Layer 4 of a small transformer language model trained on English Wikipedia (11 layers, counted from 0, width 96).
A neuron's activation on a vector x is squared ReLU(weights . x), where the dot is the dot product.
The model reads these tokens: "These " "t" "elev" "ision" "s " "went " "on " "s" "ale " "for " "con" "sum" "er " "purch" "ase " "on " "27 " "October " "200"

The vector x that enters this layer's MLP at each token. A number n stands for n times 0.044.
0 "These ": 37 9 14 42 42 -66 23 -13 10 22 30 22 10 25 -8 -33 12 6 -11 -3 12 9 20 6 -23 10 -4 -11 2 17 -17 23 -4 -26 -30 5 -23 34 35 -1 8 8 -27 -21 -19 25 -10 1 22 -8 -11 -26 -34 27 18 44 8 36 -1 8 -4 -5 20 -52 -26 27 5 34 6 -53 1 1 11 9 -7 -18 -10 -24 0 -23 -35 -9 40 -10 -26 -18 25 -32 -33 -18 15 17 2 19 24 -10
1 "t": -1 -29 -19 37 -1 26 9 -6 -15 5 -12 2 -29 38 -7 -5 41 31 -32 -7 20 -3 24 20 43 5 -1 1 6 7 -9 -41 1 20 -26 22 -3 12 -3 -14 5 -10 -25 -30 -1 27 23 -41 41 -20 -6 0 -3 14 48 48 8 -31 17 13 -52 11 5 38 14 29 -14 41 1 -15 26 46 1 21 -12 -4 26 -8 -30 -17 39 17 4 14 18 -1 -13 -2 -29 -10 -11 21 30 36 27 -8
2 "elev": 21 -14 -32 38 -22 6 -9 -3 25 5 15 -7 1 29 9 12 1 21 -6 28 25 52 -32 -24 36 -11 -29 -11 43 21 -9 -4 15 19 -11 9 -12 7 -3 -30 16 -29 22 -38 9 21 -13 1 15 -9 16 -16 1 -8 -6 24 35 8 20 29 -10 -22 32 37 31 0 5 20 -31 10 -8 6 9 -13 18 -31 36 24 -12 -17 23 -13 16 63 19 -32 28 -34 24 34 -13 39 14 46 8 11
3 "ision": 49 -11 -19 32 21 10 20 -6 18 -4 3 -11 -22 18 20 16 -4 28 -58 6 11 24 20 -12 14 30 5 4 -33 -20 -2 6 1 0 -23 30 -18 14 -16 -13 27 45 -39 5 -4 62 15 -46 -9 -16 8 23 28 29 1 18 24 -51 11 8 -12 0 24 -29 20 -30 4 48 2 -3 28 -20 -6 -1 3 -16 33 17 20 -15 -1 7 29 15 -3 -38 -5 7 -23 -7 -56 1 16 -12 -8 0
4 "s ": 16 8 -19 27 9 -89 19 -12 26 -31 31 -2 -8 13 9 -2 35 22 -10 35 27 11 -19 5 2 25 5 -8 -7 19 3 -24 -21 -5 -7 -9 -28 0 43 9 13 -18 -11 -48 -12 15 1 -11 22 -27 -11 13 1 25 -14 27 4 -9 16 25 -1 -18 7 -23 0 -2 21 -16 -17 -54 15 20 21 14 -17 -11 33 -11 -8 -11 13 15 39 44 -57 -46 18 16 28 17 -30 1 12 -5 10 15
5 "went ": 32 9 -33 31 -29 -42 6 -24 36 25 36 35 -33 9 0 -37 -3 6 -12 3 -15 -13 21 22 18 5 -21 22 -6 -18 -28 12 -14 -18 7 -5 -13 21 -16 -13 -1 13 6 -45 -10 13 7 -37 -17 -44 -4 -15 21 22 -13 47 14 -29 51 -6 19 -2 8 -1 -6 2 -36 -5 -3 -24 31 -7 11 47 9 19 -21 -20 42 -15 5 22 63 9 -6 13 -1 -1 3 -19 3 30 23 -35 10 -18
6 "on ": 33 -30 -28 23 8 -23 38 12 17 -10 5 -10 -27 33 -16 10 45 -9 13 31 30 29 -1 32 -9 30 -22 -11 33 37 13 13 -20 -50 2 -5 -27 36 18 4 -3 3 -13 -26 -31 4 -27 5 18 -4 -18 -4 12 21 5 56 -17 4 9 0 -10 18 56 21 36 11 -31 -39 -34 11 2 -18 -2 14 -3 8 12 9 14 -31 -16 34 15 -20 -17 -14 18 -16 38 -20 -16 13 25 -3 5 -34
7 "s": 12 -27 -41 32 -5 21 -14 20 12 -35 -2 9 -14 33 -20 4 80 -27 -11 19 29 13 -8 2 38 20 6 -12 -4 18 3 -17 -10 4 -15 -10 -36 -11 8 13 33 3 -2 -12 -35 31 34 -27 8 -14 -10 7 5 21 52 18 -15 -37 17 39 -38 8 0 -12 -11 22 33 6 4 -7 15 63 30 25 -23 -22 -6 -5 10 2 29 24 16 6 -9 -36 -13 -1 21 20 -20 0 11 23 15 -4
8 "ale ": 42 2 -21 41 -19 -80 15 13 37 -11 28 -15 -7 34 43 -20 -10 6 4 -1 2 27 -33 -45 3 36 42 -6 -19 35 1 -7 -6 2 17 0 -11 -4 22 -11 6 6 17 -34 -11 13 8 -1 20 28 12 -14 33 18 -19 26 5 6 17 -5 23 -20 23 -5 -8 12 -39 -7 -13 -28 2 8 -10 4 -28 0 4 3 -6 -29 8 37 2 33 -54 -53 -5 -39 -5 6 -12 -5 2 19 2 -7
9 "for ": 43 5 -14 52 3 -55 0 26 19 35 0 28 -20 20 9 0 27 2 13 11 -15 29 -12 12 9 25 -12 -23 9 -3 6 23 12 -1 -8 6 -27 46 7 -15 -13 -17 -5 -12 -63 28 2 1 15 -35 -15 25 -35 -8 -24 51 13 4 29 7 -25 -32 33 7 32 -23 -10 6 -28 -16 15 -9 15 7 -9 -11 -23 2 23 -47 12 40 8 17 -36 -6 -28 -28 25 -24 -1 -24 8 -2 24 -1
10 "con": 44 -16 -30 52 8 25 -16 21 -25 -1 7 -14 -8 32 29 -24 27 -8 6 24 -5 12 7 4 11 10 -20 10 0 10 11 -22 4 -24 -2 1 -36 -1 20 -17 31 8 27 17 5 39 1 -3 44 26 20 -23 37 32 28 31 18 -21 50 12 9 -10 38 -27 -20 0 -2 2 -6 4 6 32 -7 -6 -3 -66 -8 1 30 -14 5 -16 7 12 13 -4 -7 0 30 7 -49 -25 -9 65 -6 4
11 "sum": 37 -32 -66 21 2 0 -7 -6 22 7 43 5 25 10 -4 25 5 7 -25 -6 13 -2 -35 -23 20 -1 -5 -23 19 -17 3 33 14 -5 -4 2 -34 4 -5 11 42 10 -6 33 4 23 -12 -63 -2 -42 -7 -25 16 -11 35 8 2 -27 11 10 -27 -36 34 -15 -17 -27 29 16 -39 -25 4 -5 13 -13 -20 -2 16 4 25 14 -20 22 43 19 4 -45 2 -5 11 8 -10 9 -5 54 20 23
12 "er ": 13 13 21 41 -16 -95 0 -26 24 -29 11 -11 -28 10 36 -2 3 1 -13 8 20 12 -6 19 9 26 8 -19 -18 20 14 -19 -27 -6 -33 -38 -13 38 51 -9 11 4 -12 -15 -16 27 -13 9 17 0 8 -20 0 -1 0 18 0 -25 9 2 -1 1 11 -13 1 -1 -25 26 -3 -26 9 16 7 -15 -16 -6 20 4 -19 -40 -18 25 19 18 -61 -40 -4 -14 5 1 -53 -9 39 12 16 -30
13 "purch": 55 -23 -25 38 -2 35 -3 -37 24 -12 16 -10 -50 -1 19 -14 -9 11 -52 -1 -8 20 -33 7 -8 7 0 0 -1 10 -10 -13 -19 11 12 17 -1 -12 2 -34 2 -5 -6 -6 -4 16 -11 -38 7 -43 1 -56 -19 8 42 1 41 16 -10 -14 -4 -4 25 -30 12 -6 23 33 -29 11 20 -31 15 -17 12 -25 -3 30 4 4 8 23 2 13 -23 -22 19 -29 -11 -6 -64 2 36 30 29 19
14 "ase ": 40 4 -9 29 17 -65 30 -16 19 -25 27 -22 -13 21 26 9 -2 8 -19 -3 27 40 -9 1 11 26 17 2 28 9 -17 -13 5 1 -35 -43 -12 35 36 -12 -33 -6 -16 0 -29 6 -12 -20 47 0 -2 -11 12 12 9 18 20 -45 27 18 4 -3 -12 -12 -7 21 -7 6 -47 -48 9 -5 5 28 -45 6 25 2 -10 -20 2 26 7 25 -52 -12 -20 -47 4 -5 -13 8 -17 15 14 -9
15 "on ": 40 -28 1 35 -3 -44 24 5 14 -1 18 -15 -40 41 -23 8 46 -9 6 15 15 18 -6 41 -4 60 -7 -10 29 48 -2 25 -14 -10 -12 0 -29 33 11 10 -31 5 -30 -10 -45 21 -12 10 10 10 0 31 0 10 -2 59 -23 -25 14 24 -22 17 10 14 18 1 -32 -7 -28 -2 -1 -12 19 17 -19 -15 -3 -4 23 -34 -21 49 8 -1 -30 0 -9 -12 30 -11 -7 -8 22 -1 17 -18
16 "27 ": 14 -7 -40 33 -12 -44 0 7 24 12 17 40 -22 32 4 -23 11 1 -18 27 15 35 0 9 6 -2 51 -31 33 38 -11 -5 5 -8 -14 9 -10 11 3 -26 -5 -5 -20 7 -9 7 -18 -19 8 -37 8 25 23 19 13 46 -1 -7 42 5 16 8 16 -2 11 -14 -35 21 -38 -11 11 31 -9 0 -25 -33 -11 -32 10 -58 -6 -8 -27 36 -12 -15 -29 5 21 -1 -5 -8 39 34 53 -5
17 "October ": 20 24 -38 27 29 -25 38 2 25 -3 18 29 -24 23 11 -26 9 -24 -1 14 29 42 -6 1 24 -3 12 -5 13 42 25 14 -15 34 -13 28 2 44 27 1 -15 27 -10 -13 -30 40 0 3 22 -9 43 0 -4 -19 19 17 4 -28 15 14 -5 8 25 -8 2 -15 -36 12 -8 -34 14 29 6 1 33 -1 25 -17 35 -54 30 -11 -2 22 -12 -22 25 -4 34 0 12 16 48 -35 -4 -25
18 "200": 49 -22 -29 19 -23 7 5 1 -11 11 35 22 -33 8 18 -4 -17 14 -60 -15 3 6 7 -25 -9 8 18 -10 -10 20 -5 -5 -20 -24 -16 16 -33 36 -25 -27 5 48 -41 -14 -2 35 -13 -21 -20 1 -15 41 21 -20 -6 8 19 19 22 34 18 -55 56 -7 -17 40 -5 5 19 15 18 8 -9 16 4 19 3 1 14 -21 -2 23 5 14 2 -32 -1 -8 18 -16 -22 48 43 10 -17 9

Each question shows the input weights of one neuron of the MLP. A number n stands for n times 0.016.

n162: -1 12 19 -35 21 -7 12 18 -15 19 36 -8 -14 -14 4 -11 9 -27 24 2 31 -16 -16 25 -16 12 -7 7 18 -20 -46 3 25 10 12 -52 39 20 -34 -1 3 34 -17 8 38 -9 -9 -25 -27 33 20 -6 -21 9 11 -23 -1 1 -16 -22 -1 -9 -21 -22 -25 -3 -20 -17 -46 -22 22 -2 46 15 9 -8 -10 21 27 -16 -4 12 -29 3 10 17 0 16 13 -4 6 16 2 -4 15 -11
On which three tokens does it fire most, strongest first? 5 "went ", 14 "ase ", 15 "on "

n13: -16 1 9 0 -40 20 -23 24 -6 -27 -26 8 33 -15 -15 -23 -6 -11 19 -11 -5 5 25 4 -31 5 -8 -9 24 5 18 16 -7 11 17 -22 15 7 -23 -28 15 29 0 29 1 -2 28 48 -24 -34 -24 -3 15 -13 -16 21 -25 -4 20 -3 1 -20 9 22 10 -6 3 18 -4 -6 -18 16 -38 -8 -18 -31 -8 -31 12 -2 45 9 25 -6 51 -11 2 -20 -34 -16 -11 5 23 -22 -9 18
Its two highest activations, in order, are on tokens 18 "200", 5 "went "

n25: -49 -5 23 2 -8 9 -7 0 8 -17 24 -19 39 20 8 20 26 -21 24 -42 49 -40 -30 -29 -22 -41 8 40 18 46 -37 9 -10 45 -2 -17 0 -7 9 36 -17 20 7 6 12 12 -10 3 1 18 -11 28 -1 -8 -2 5 -13 25 25 5 18 12 7 22 -4 -7 -25 4 -1 -45 -19 32 -1 -10 -4 10 -30 5 46 25 -23 14 0 11 -25 31 8 1 -26 13 32 1 17 -8 16 25
Its two highest activations, in order, are on tokens 8 "ale ", 15 "on "

n233: -27 26 21 -19 1 5 -3 8 12 22 -29 18 -15 27 21 6 -1 -24 43 -2 -14 6 -22 1 9 -2 16 2 -9 22 18 -7 1 -14 7 4 14 18 1 -5 5 9 20 22 -5 -33 40 10 -30 -10 -30 14 -35 2 -20 -11 38 42 -15 12 -27 7 -18 17 0 -42 -22 -15 -22 13 20 35 5 14 -3 7 -7 -14 -17 -28 -43 25 5 -2 -36 20 -19 -9 -20 18 5 -29 -16 5 -9 9
On which token does it fire most, and how strongly? 9 "for ", at about 24

n61: 31 -13 7 -2 21 23 -34 -1 -13 -16 -18 11 18 -8 -3 0 -37 -4 3 9 -4 6 3 2 -22 9 21 -10 -18 -13 -7 -11 -20 -10 34 -24 -10 -37 -24 -26 -12 12 -7 6 -26 -24 -25 -4 11 -15 10 8 6 4 -15 4 -20 51 10 -7 -30 15 -51 -14 -6 16 3 22 1 -13 13 -9 -28 6 12 -43 7 21 -15 9 -2 10 16 -21 18 5 11 2 -27 -6 15 21 -35 -14 -24 -19
On which token does it fire most, and how strongly? 13 "purch", at about 0.23

n190: -20 29 40 -38 8 -4 -6 23 6 3 0 -17 9 -26 6 29 30 -1 27 -29 -9 -13 -10 -35 0 -40 -15 -18 26 16 -12 -14 1 14 16 7 -26 5 28 9 0 27 -21 26 42 33 -12 16 -31 -6 0 14 -5 24 -9 -23 -7 10 -32 -36 -1 -8 -22 -23 -10 9 -11 8 -8 -22 -2 -1 -2 11 5 -20 -5 1 19 16 -10 43 -2 5 8 -8 27 -6 -25 -20 31 -14 -7 0 35 -11
On which token does it fire most? 0 "These "

n69: -25 8 10 -37 5 -4 -14 10 -22 13 5 -7 14 -9 -29 16 23 -9 -4 36 1 11 -9 44 -52 35 -20 15 -2 11 -16 -9 24 28 14 -13 2 25 13 -20 -10 -1 -16 3 -15 -11 -27 26 -3 27 -30 7 25 -3 -12 14 6 13 7 -6 -32 20 -16 17 -9 -34 -41 -36 1 10 6 23 14 15 -18 -33 -11 35 9 -30 17 -29 -42 6 -1 4 -13 36 -7 52 23 3 59 13 -13 13
On which three tokens does it fire most, strongest first? 15 "on ", 16 "27 ", 6 "on "

n152: -3 23 11 -48 47 1 -21 51 -13 -15 8 26 -34 -20 -3 -32 10 -52 49 -24 -34 12 19 -15 -31 -39 2 28 20 1 42 -7 25 46 5 -25 11 12 -17 20 -1 -16 -23 -20 13 21 9 5 -17 -31 -21 -19 10 1 30 14 9 -27 -5 0 39 12 -12 20 -28 -16 -22 18 -6 17 1 -11 3 -3 8 -14 21 -1 -3 3 -28 0 -20 -41 -14 3 10 12 -35 42 7 -43 31 -15 5 -10
On which token does it fire most? 17 "October "

n46: -46 23 27 1 35 5 -22 10 -21 -14 -25 -1 -22 -9 -1 26 51 -11 5 18 3 14 -31 -13 -25 24 -10 -13 1 10 -14 -16 36 18 8 -23 -4 -27 20 -5 -9 15 -2 -6 31 -34 11 8 -5 13 8 26 -25 -22 25 -7 -4 -30 7 6 4 5 -4 6 37 -13 1 28 25 11 7 8 32 11 13 -1 10 1 49 -11 7 34 17 -14 -3 -24 24 -18 -16 2 29 3 -18 -5 2 2
On which token does it fire most, and how strongly? 7 "s", at about 17

n262: -2 -12 -6 -34 5 -1 18 10 -16 -12 9 -29 -13 24 -13 16 9 19 34 5 6 -37 -35 22 -1 0 -23 6 5 -4 -18 13 -4 -10 -18 9 24 -15 4 -11 -12 -3 10 8 -17 4 4 41 -3 5 15 9 -6 -20 3 -8 -5 16 18 -2 -25 -28 -21 10 6 -13 -20 31 13 -2 -23 -8 4 2 13 -11 0 -21 36 -5 13 35 -15 -3 -4 48 4 5 7 -17 -16 32 -14 -20 45 10
On which token does it fire most, and how strongly? 15 "on ", at about 21

n351: 15 1 10 -13 -10 2 -7 11 40 -1 -12 26 19 18 -21 10 -15 -3 47 -9 -33 15 26 -6 10 20 -2 10 6 -37 6 -18 -11 17 2 9 8 -10 -11 33 20 -21 -9 26 8 23 -11 -4 -27 1 10 -8 13 -11 -4 -2 5 9 -41 -15 -21 15 27 -27 -30 -3 -38 -19 -15 26 -6 -16 23 -20 6 8 5 -19 -34 15 -18 -23 -25 -12 -5 -3 5 30 4 10 28 2 32 9 14 27
On which token does it fire most, and how strongly? 11 "sum", at about 0.11

n336: 16 8 26 -20 -38 31 -8 -11 26 -11 -21 -12 1 -21 25 5 31 -27 -25 20 1 -16 -34 -1 -21 31 -19 -15 -1 -31 -12 21 -13 6 23 -6 6 -13 -34 -14 -1 -5 30 5 9 -17 15 -13 1 23 27 14 -3 -1 2 -30 14 8 21 -2 3 12 -2 25 8 55 22 -24 4 16 2 -22 -74 -32 -1 14 -20 13 6 14 57 5 5 -20 -37 15 -8 -22 -19 -11 9 25 -35 8 -3 15
On which token does it fire most? 13 "purch"

n58: -7 -14 -14 6 7 -7 -3 -20 -23 17 -26 9 -8 -29 10 6 -37 -19 38 -22 -17 18 -13 22 4 -3 -34 -39 -1 -14 7 -18 14 -17 27 -25 -10 -10 -19 8 3 65 1 14 -2 -8 -51 14 8 -32 1 -52 13 1 13 -14 16 2 -15 19 -8 -19 -10 16 10 4 -1 15 14 -29 14 20 -16 -14 13 1 2 28 -2 2 8 -1 -9 11 16 26 27 30 5 34 -8 21 -23 -22 -15 11
On which token does it fire most? 11 "sum"

n90: -15 5 7 -4 -6 0 33 11 -7 3 -49 39 17 34 -14 1 -3 2 11 -8 -7 15 -8 -14 23 -11 0 31 17 -31 9 -9 4 16 21 3 -29 -20 8 10 -31 -2 -3 40 5 27 -4 -8 -16 12 -3 -23 -37 -2 35 4 24 -13 -7 17 27 -36 -14 25 13 -23 -32 4 11 -17 11 -32 -22 -39 -8 -33 2 9 -4 16 -10 16 -15 -12 10 5 -10 -2 17 -14 4 -30 -30 -18 7 7
On which token does it fire most? 9 "for "

n321: -4 -9 -7 -28 9 -18 -25 28 5 24 -45 1 -4 -4 14 3 -3 -25 7 27 -7 4 -12 -13 -7 -35 -16 9 15 2 -13 -5 -4 -42 -24 19 23 8 40 -33 6 -10 -7 12 35 -31 2 10 -18 -25 -1 32 9 -7 19 -9 10 19 9 -20 -11 10 11 14 21 8 3 27 -1 -13 8 -18 15 18 -13 7 35 -17 15 -7 -7 -11 10 4 4 17 10 35 5 -9 1 23 -21 -3 7 27
On which token does it fire most? 16 "27 "

n346: 10 8 23 6 -2 4 -20 -11 -4 -6 2 -16 -7 0 -18 4 27 -21 5 -6 -42 -4 20 3 -49 4 -2 -9 40 -8 21 18 -11 35 -3 7 14 -13 -10 0 17 -9 8 -2 -18 -2 8 17 -3 25 -5 14 -20 -8 -14 -6 -2 -5 2 -5 5 -20 -12 22 12 0 13 11 -12 0 20 -6 -7 -35 -7 10 16 -30 7 -49 -33 14 -9 -27 5 24 -10 -10 24 -6 9 -10 3 -9 -12 21
On which token does it fire most, and how strongly? 15 "on ", at about 12

n218: 25 -5 38 -6 -24 -25 -8 -3 0 -50 -27 -5 7 -41 -34 11 -34 1 -5 -48 -7 -21 -27 0 -33 -7 -16 -6 -24 22 -1 -18 2 29 15 7 45 2 -1 -13 19 7 19 -18 -26 2 -36 37 0 9 24 -13 -47 -51 -12 -45 6 7 -4 25 -39 -42 -21 35 13 -4 21 21 9 13 19 -50 -17 -5 55 -25 -12 29 8 -1 5 -28 12 -24 -4 -39 -4 36 -34 25 -37 -34 -7 -16 15 -40
On which token does it fire most, and how strongly? 13 "purch", at about 14

n323: 15 7 7 7 -10 9 16 10 -24 -15 -22 -5 -2 -31 31 2 -24 5 -29 33 -5 1 9 23 -27 -31 -37 -47 -5 22 4 2 4 22 37 11 -9 3 14 16 -13 -35 41 10 32 -2 19 -1 -19 -9 -19 -21 -10 4 11 12 5 1 15 6 -28 -21 -9 9 19 -2 -24 -3 -6 5 20 2 -8 -20 -37 31 8 6 13 10 17 1 -5 -29 -13 -3 23 2 -19 -3 19 12 10 -31 -41 22
On which token does it fire most? 13 "purch"

n290: -18 0 49 -14 -5 35 8 8 16 -6 18 -2 11 -16 19 10 2 -22 -17 -13 7 -10 -3 31 -6 1 -7 -12 -12 37 6 12 11 -43 9 -1 -13 -21 20 7 -25 -31 -5 -30 11 11 -24 -12 3 15 3 20 2 -24 3 -11 19 5 -12 5 -9 18 -18 25 5 -14 -4 18 -7 -20 17 7 -8 4 -9 -21 -25 24 14 -6 -6 29 -24 -9 -6 31 4 9 -5 11 51 -5 21 1 -42 6
On which token does it fire most? 15 "on "

n207: 10 7 10 6 -5 -27 -6 44 3 3 -29 -29 14 -12 7 2 9 16 37 -8 -1 8 17 -6 -7 -16 -29 23 -12 13 6 12 17 -8 -6 7 37 -12 -5 28 -15 -9 -1 14 3 -29 15 15 19 7 -11 4 33 24 -5 21 -25 9 -21 -30 -6 0 21 -10 17 -14 -25 31 28 21 -30 -25 33 14 18 -30 20 23 17 -3 -27 2 -19 -7 -23 19 14 28 24 -8 17 1 12 -13 6 -15
On which token does it fire most? 6 "on "

n85: -26 9 6 -22 -31 -3 4 8 38 2 -6 -8 1 -3 -21 -26 -10 21 18 12 14 -39 -15 -34 16 -17 -4 19 15 -17 12 -30 14 -6 -17 -37 -12 9 4 -15 -18 -20 0 7 24 15 -24 12 -11 -8 6 -25 -19 -28 -11 1 -13 -11 -21 -26 -10 -22 -9 -8 -2 13 6 -3 -4 6 -17 5 -12 9 -13 -14 26 -24 -24 -2 39 -8 -26 7 -26 7 7 10 7 5 -2 -19 1 -1 -21 -2
On which three tokens does it fire most, strongest first? 12 "er ", 2 "elev", 4 "s "

n267: -15 0 30 -4 -14 -23 10 24 26 15 -2 -16 23 8 -29 -8 -53 3 13 -12 2 -16 30 -8 5 -14 9 29 28 -2 -12 -29 -1 -34 12 -32 22 7 -6 3 10 -14 14 30 16 -29 13 14 19 6 -4 -7 -10 0 -1 -14 -11 10 5 5 -8 13 11 -29 17 -34 -43 16 -2 5 9 -1 30 -2 15 -42 10 12 17 32 -24 39 6 36 26 -8 -14 -23 -3 6 35 -11 -7 -22 60 12
On which token does it fire most? 16 "27 "

n296: -9 28 29 -3 12 -11 9 26 -30 -9 -25 25 38 -1 7 24 10 25 8 -18 -9 3 9 -1 -3 -3 -40 8 -1 -3 -6 5 23 12 30 16 7 0 -20 -7 -21 16 14 -20 24 4 -40 3 -3 24 27 -13 -1 26 -24 -11 -13 -21 4 13 2 -11 17 -56 4 -1 -32 -14 2 -6 -24 -27 -6 20 -8 -6 -16 16 -9 25 31 8 -43 12 -20 -2 -7 -20 -12 -42 40 31 -15 18 43 15
On which token does it fire most? 8 "ale "

n294: -29 18 1 -5 -12 24 -21 22 3 27 4 13 -7 2 -4 8 -8 9 2 10 -24 2 3 -2 -9 28 17 18 11 18 7 -2 6 18 36 -2 -21 0 21 -14 13 16 -30 -7 19 -19 -12 10 -25 6 -12 0 -9 -5 5 -14 1 24 -25 -6 -12 18 -2 23 -3 23 -11 -5 11 15 12 -4 19 -7 33 -4 -17 -7 -11 17 -14 4 6 23 -36 -9 5 10 -29 -2 4 22 -35 15 -14 -2
On which token does it fire most? 18 "200"

n76: -7 11 23 -17 4 5 18 -15 -23 20 34 -13 1 8 -9 10 1 26 -7 -29 -25 -18 -8 25 -13 -11 -27 6 -6 21 -53 9 18 -34 -27 -37 -8 -26 4 9 -9 -7 -3 17 -8 -4 3 7 16 1 3 -30 -12 9 5 -22 16 -9 -10 0 -12 -3 -41 -5 -1 -15 -16 -17 -27 -19 4 -12 0 -15 8 15 29 31 50 -24 -21 -15 -23 39 -20 22 22 -23 9 -4 29 6 10 13 -12 11
Its two highest activations, in order, are on tokens 14 "ase ", 0 "These "

n315: -6 -8 18 -28 -1 24 -19 6 20 22 -6 1 -35 -49 28 -34 -25 -4 37 18 38 5 -13 10 -25 -9 23 11 -18 -30 25 19 3 -26 10 20 -30 3 7 24 -37 -3 -23 -26 21 -1 0 7 -2 -19 -7 -43 3 -14 13 -13 8 23 -15 -11 -12 29 5 9 36 8 20 -17 27 23 -17 -21 -22 7 -36 23 2 16 -23 12 -16 -33 22 1 -41 48 8 -10 14 -1 16 -2 37 -4 -26 22
On which token does it fire most? 13 "purch"

n307: -3 29 35 -14 -47 -15 -5 5 8 -17 -13 0 18 6 15 -13 -1 -1 27 -4 -7 -16 19 -26 -21 -6 14 14 25 24 6 -35 14 -6 -21 3 -11 -3 40 4 27 17 0 -23 12 -4 -10 7 -3 18 -16 8 3 5 0 -11 -7 19 -1 1 1 -6 -37 17 -15 -7 -23 32 18 -1 6 18 -11 12 -11 24 -4 -36 -12 3 -8 -6 11 -4 9 6 2 14 -21 11 -11 9 -3 -22 -9 17
On which three tokens does it fire most, strongest first? 12 "er ", 8 "ale ", 0 "These "

n320: 13 -32 39 -16 -2 -24 -13 -21 -18 -11 26 -16 -7 -14 -13 -16 15 -17 27 -20 11 -13 25 -10 -28 -13 -9 1 -35 -1 -21 -16 13 -3 -3 -25 20 15 -19 7 12 -5 -15 -5 -51 -20 -16 12 -5 -16 -8 -32 3 -26 -6 -21 1 -21 2 31 -24 39 23 18 -40 -25 13 26 -25 -10 -9 -1 -35 -26 9 41 21 1 25 8 -24 -5 31 3 20 -21 -5 29 2 10 -5 -13 18 10 -5 4
On which token does it fire most? 12 "er "

n40: 20 11 26 2 -3 5 -26 2 8 -15 -19 -25 -2 15 -45 3 -28 -35 33 -12 -17 -9 17 -32 11 -18 16 5 13 22 -9 -4 -9 29 20 -5 2 8 -25 -15 11 -22 -5 50 -12 14 -17 34 -23 23 -28 8 -21 -12 -12 3 -5 -2 8 19 -52 -3 -12 -11 -34 -32 -7 -5 -9 8 -18 -18 -20 31 -29 -19 36 39 48 13 5 -27 -38 8 3 -5 16 -1 -25 1 9 -21 7 -3 15 -13
On which token does it fire most? 15 "on "

n277: -8 -6 11 -33 -36 -31 -22 14 -4 -20 15 12 -5 -29 47 73 3 -16 -25 5 1 9 -2 55 -28 19 -29 27 -7 -21 -7 34 45 7 17 -19 3 -31 -29 -22 -36 -11 -3 35 29 -10 -23 -26 -19 27 25 7 -17 -6 33 -32 4 -8 -29 17 -6 40 -58 12 42 -14 32 -14 -6 -16 37 6 1 -11 -58 26 8 22 -30 -9 -52 19 -5 13 -28 45 -19 0 -17 10 8 16 -27 18 -42 -14
On which token does it fire most, and how strongly? 14 "ase ", at about 13

n128: 2 20 -16 5 8 6 -4 18 32 -8 -20 -1 6 -3 -1 -22 30 -42 16 30 2 1 4 -5 -32 -1 19 -14 -17 -3 -5 -20 -17 16 8 35 23 31 -1 -12 14 -5 -31 30 11 2 -39 31 -32 -11 -32 18 -3 -20 1 11 7 27 -7 -16 17 8 17 1 3 -9 -14 -7 25 46 -5 -26 -4 1 -24 10 -25 -28 21 22 -15 -17 1 15 14 29 -32 9 -12 -3 9 1 18 8 -23 -2
On which three tokens does it fire most, strongest first? 16 "27 ", 18 "200", 6 "on "

n200: -13 18 -8 -9 2 1 -40 18 -9 3 -21 -19 -18 2 -19 -7 -8 2 13 17 -17 -40 -7 -13 -83 -5 16 -12 25 -22 -17 19 19 -2 -2 1 -7 -10 7 -30 -13 9 -20 20 -37 -52 -18 -10 3 0 29 -27 9 -35 20 34 -26 10 7 -4 13 -4 7 -17 42 5 7 -20 20 -11 1 -6 -16 27 8 -11 5 -11 26 -27 13 1 -18 11 17 22 15 -6 18 10 -5 -7 16 24 -3 -9
Its two highest activations, in order, are on tokens 16 "27 ", 6 "on "

n178: -5 -7 -6 -24 13 -4 5 3 -21 -6 -3 -26 35 9 -6 45 -10 -12 29 -28 -9 -12 4 33 -20 -44 -17 39 -21 -21 39 -23 5 3 -13 -27 -9 -32 12 -35 2 -12 7 -25 -7 -28 -29 0 -3 2 -11 -21 -16 1 24 2 1 -7 1 -6 -22 -19 4 0 24 -15 -6 -34 -7 2 1 -21 -14 -6 1 11 23 -8 2 -27 3 12 1 -6 -15 18 39 -33 30 12 22 -7 55 16 -5 -34
On which token does it fire most, and how strongly? 6 "on ", at about 21

n365: 1 23 16 -48 -17 -1 -9 -22 -17 5 13 13 25 -19 17 25 10 22 -8 9 6 18 5 34 -38 9 21 12 -26 -3 26 -24 4 23 -41 -19 -2 -10 -10 -27 5 23 24 -10 -21 -8 -28 2 9 28 -5 -24 -7 -25 1 -1 -2 -3 6 23 -1 6 -24 -28 -34 -15 30 -9 3 -14 25 -17 -18 1 2 46 6 1 -7 -8 2 23 -7 6 11 4 14 -33 6 0 27 23 -21 -14 -9 -19
On which token does it fire most? 14 "ase "

n147: -59 -9 -5 -17 33 -24 -1 20 -38 2 -44 -48 17 20 -4 1 -6 -30 -18 13 8 -4 -3 31 -7 0 18 -13 -62 6 14 -38 -54 10 -32 -6 -6 -16 -6 3 11 -8 13 32 -12 21 6 8 30 16 -24 -11 -5 -37 -39 -16 -11 17 18 6 28 7 22 13 -16 -45 -6 65 -20 30 -42 -3 -48 3 12 39 -32 14 -21 16 -3 -5 -25 4 -22 2 5 14 -31 10 14 37 11 6 -6 17
On which token does it fire most? 12 "er "

n220: -27 3 42 -39 -19 -10 -16 21 23 5 8 -13 -28 5 3 22 -23 -10 16 -46 1 -4 0 42 -4 5 -5 11 -5 3 15 -4 33 -25 -13 -26 -17 26 24 -30 3 29 26 0 29 20 12 27 26 -15 -7 -11 -17 -2 6 5 -5 -10 -23 -1 2 -4 -21 -5 -14 31 4 5 4 7 1 -4 -4 12 16 -7 23 -2 5 0 -20 18 3 -8 -4 -4 1 34 14 28 8 -21 -10 -28 4 13
On which token does it fire most, and how strongly? 12 "er ", at about 11

n94: 12 -34 33 -8 -21 2 -22 12 -26 17 2 -23 50 7 -4 5 25 13 -18 -30 -13 1 15 4 -27 7 -14 2 15 2 -6 -3 12 -3 -5 -2 11 -16 2 -22 9 -4 -22 9 -8 -24 12 14 -3 -2 12 19 -3 -20 -3 13 -12 22 -3 -21 -47 -19 -38 6 -8 -24 -1 16 -9 6 -17 -7 3 17 5 -8 36 15 10 -18 -7 12 -12 -9 -22 25 26 3 26 -22 16 14 -16 -24 42 23
On which token does it fire most? 15 "on "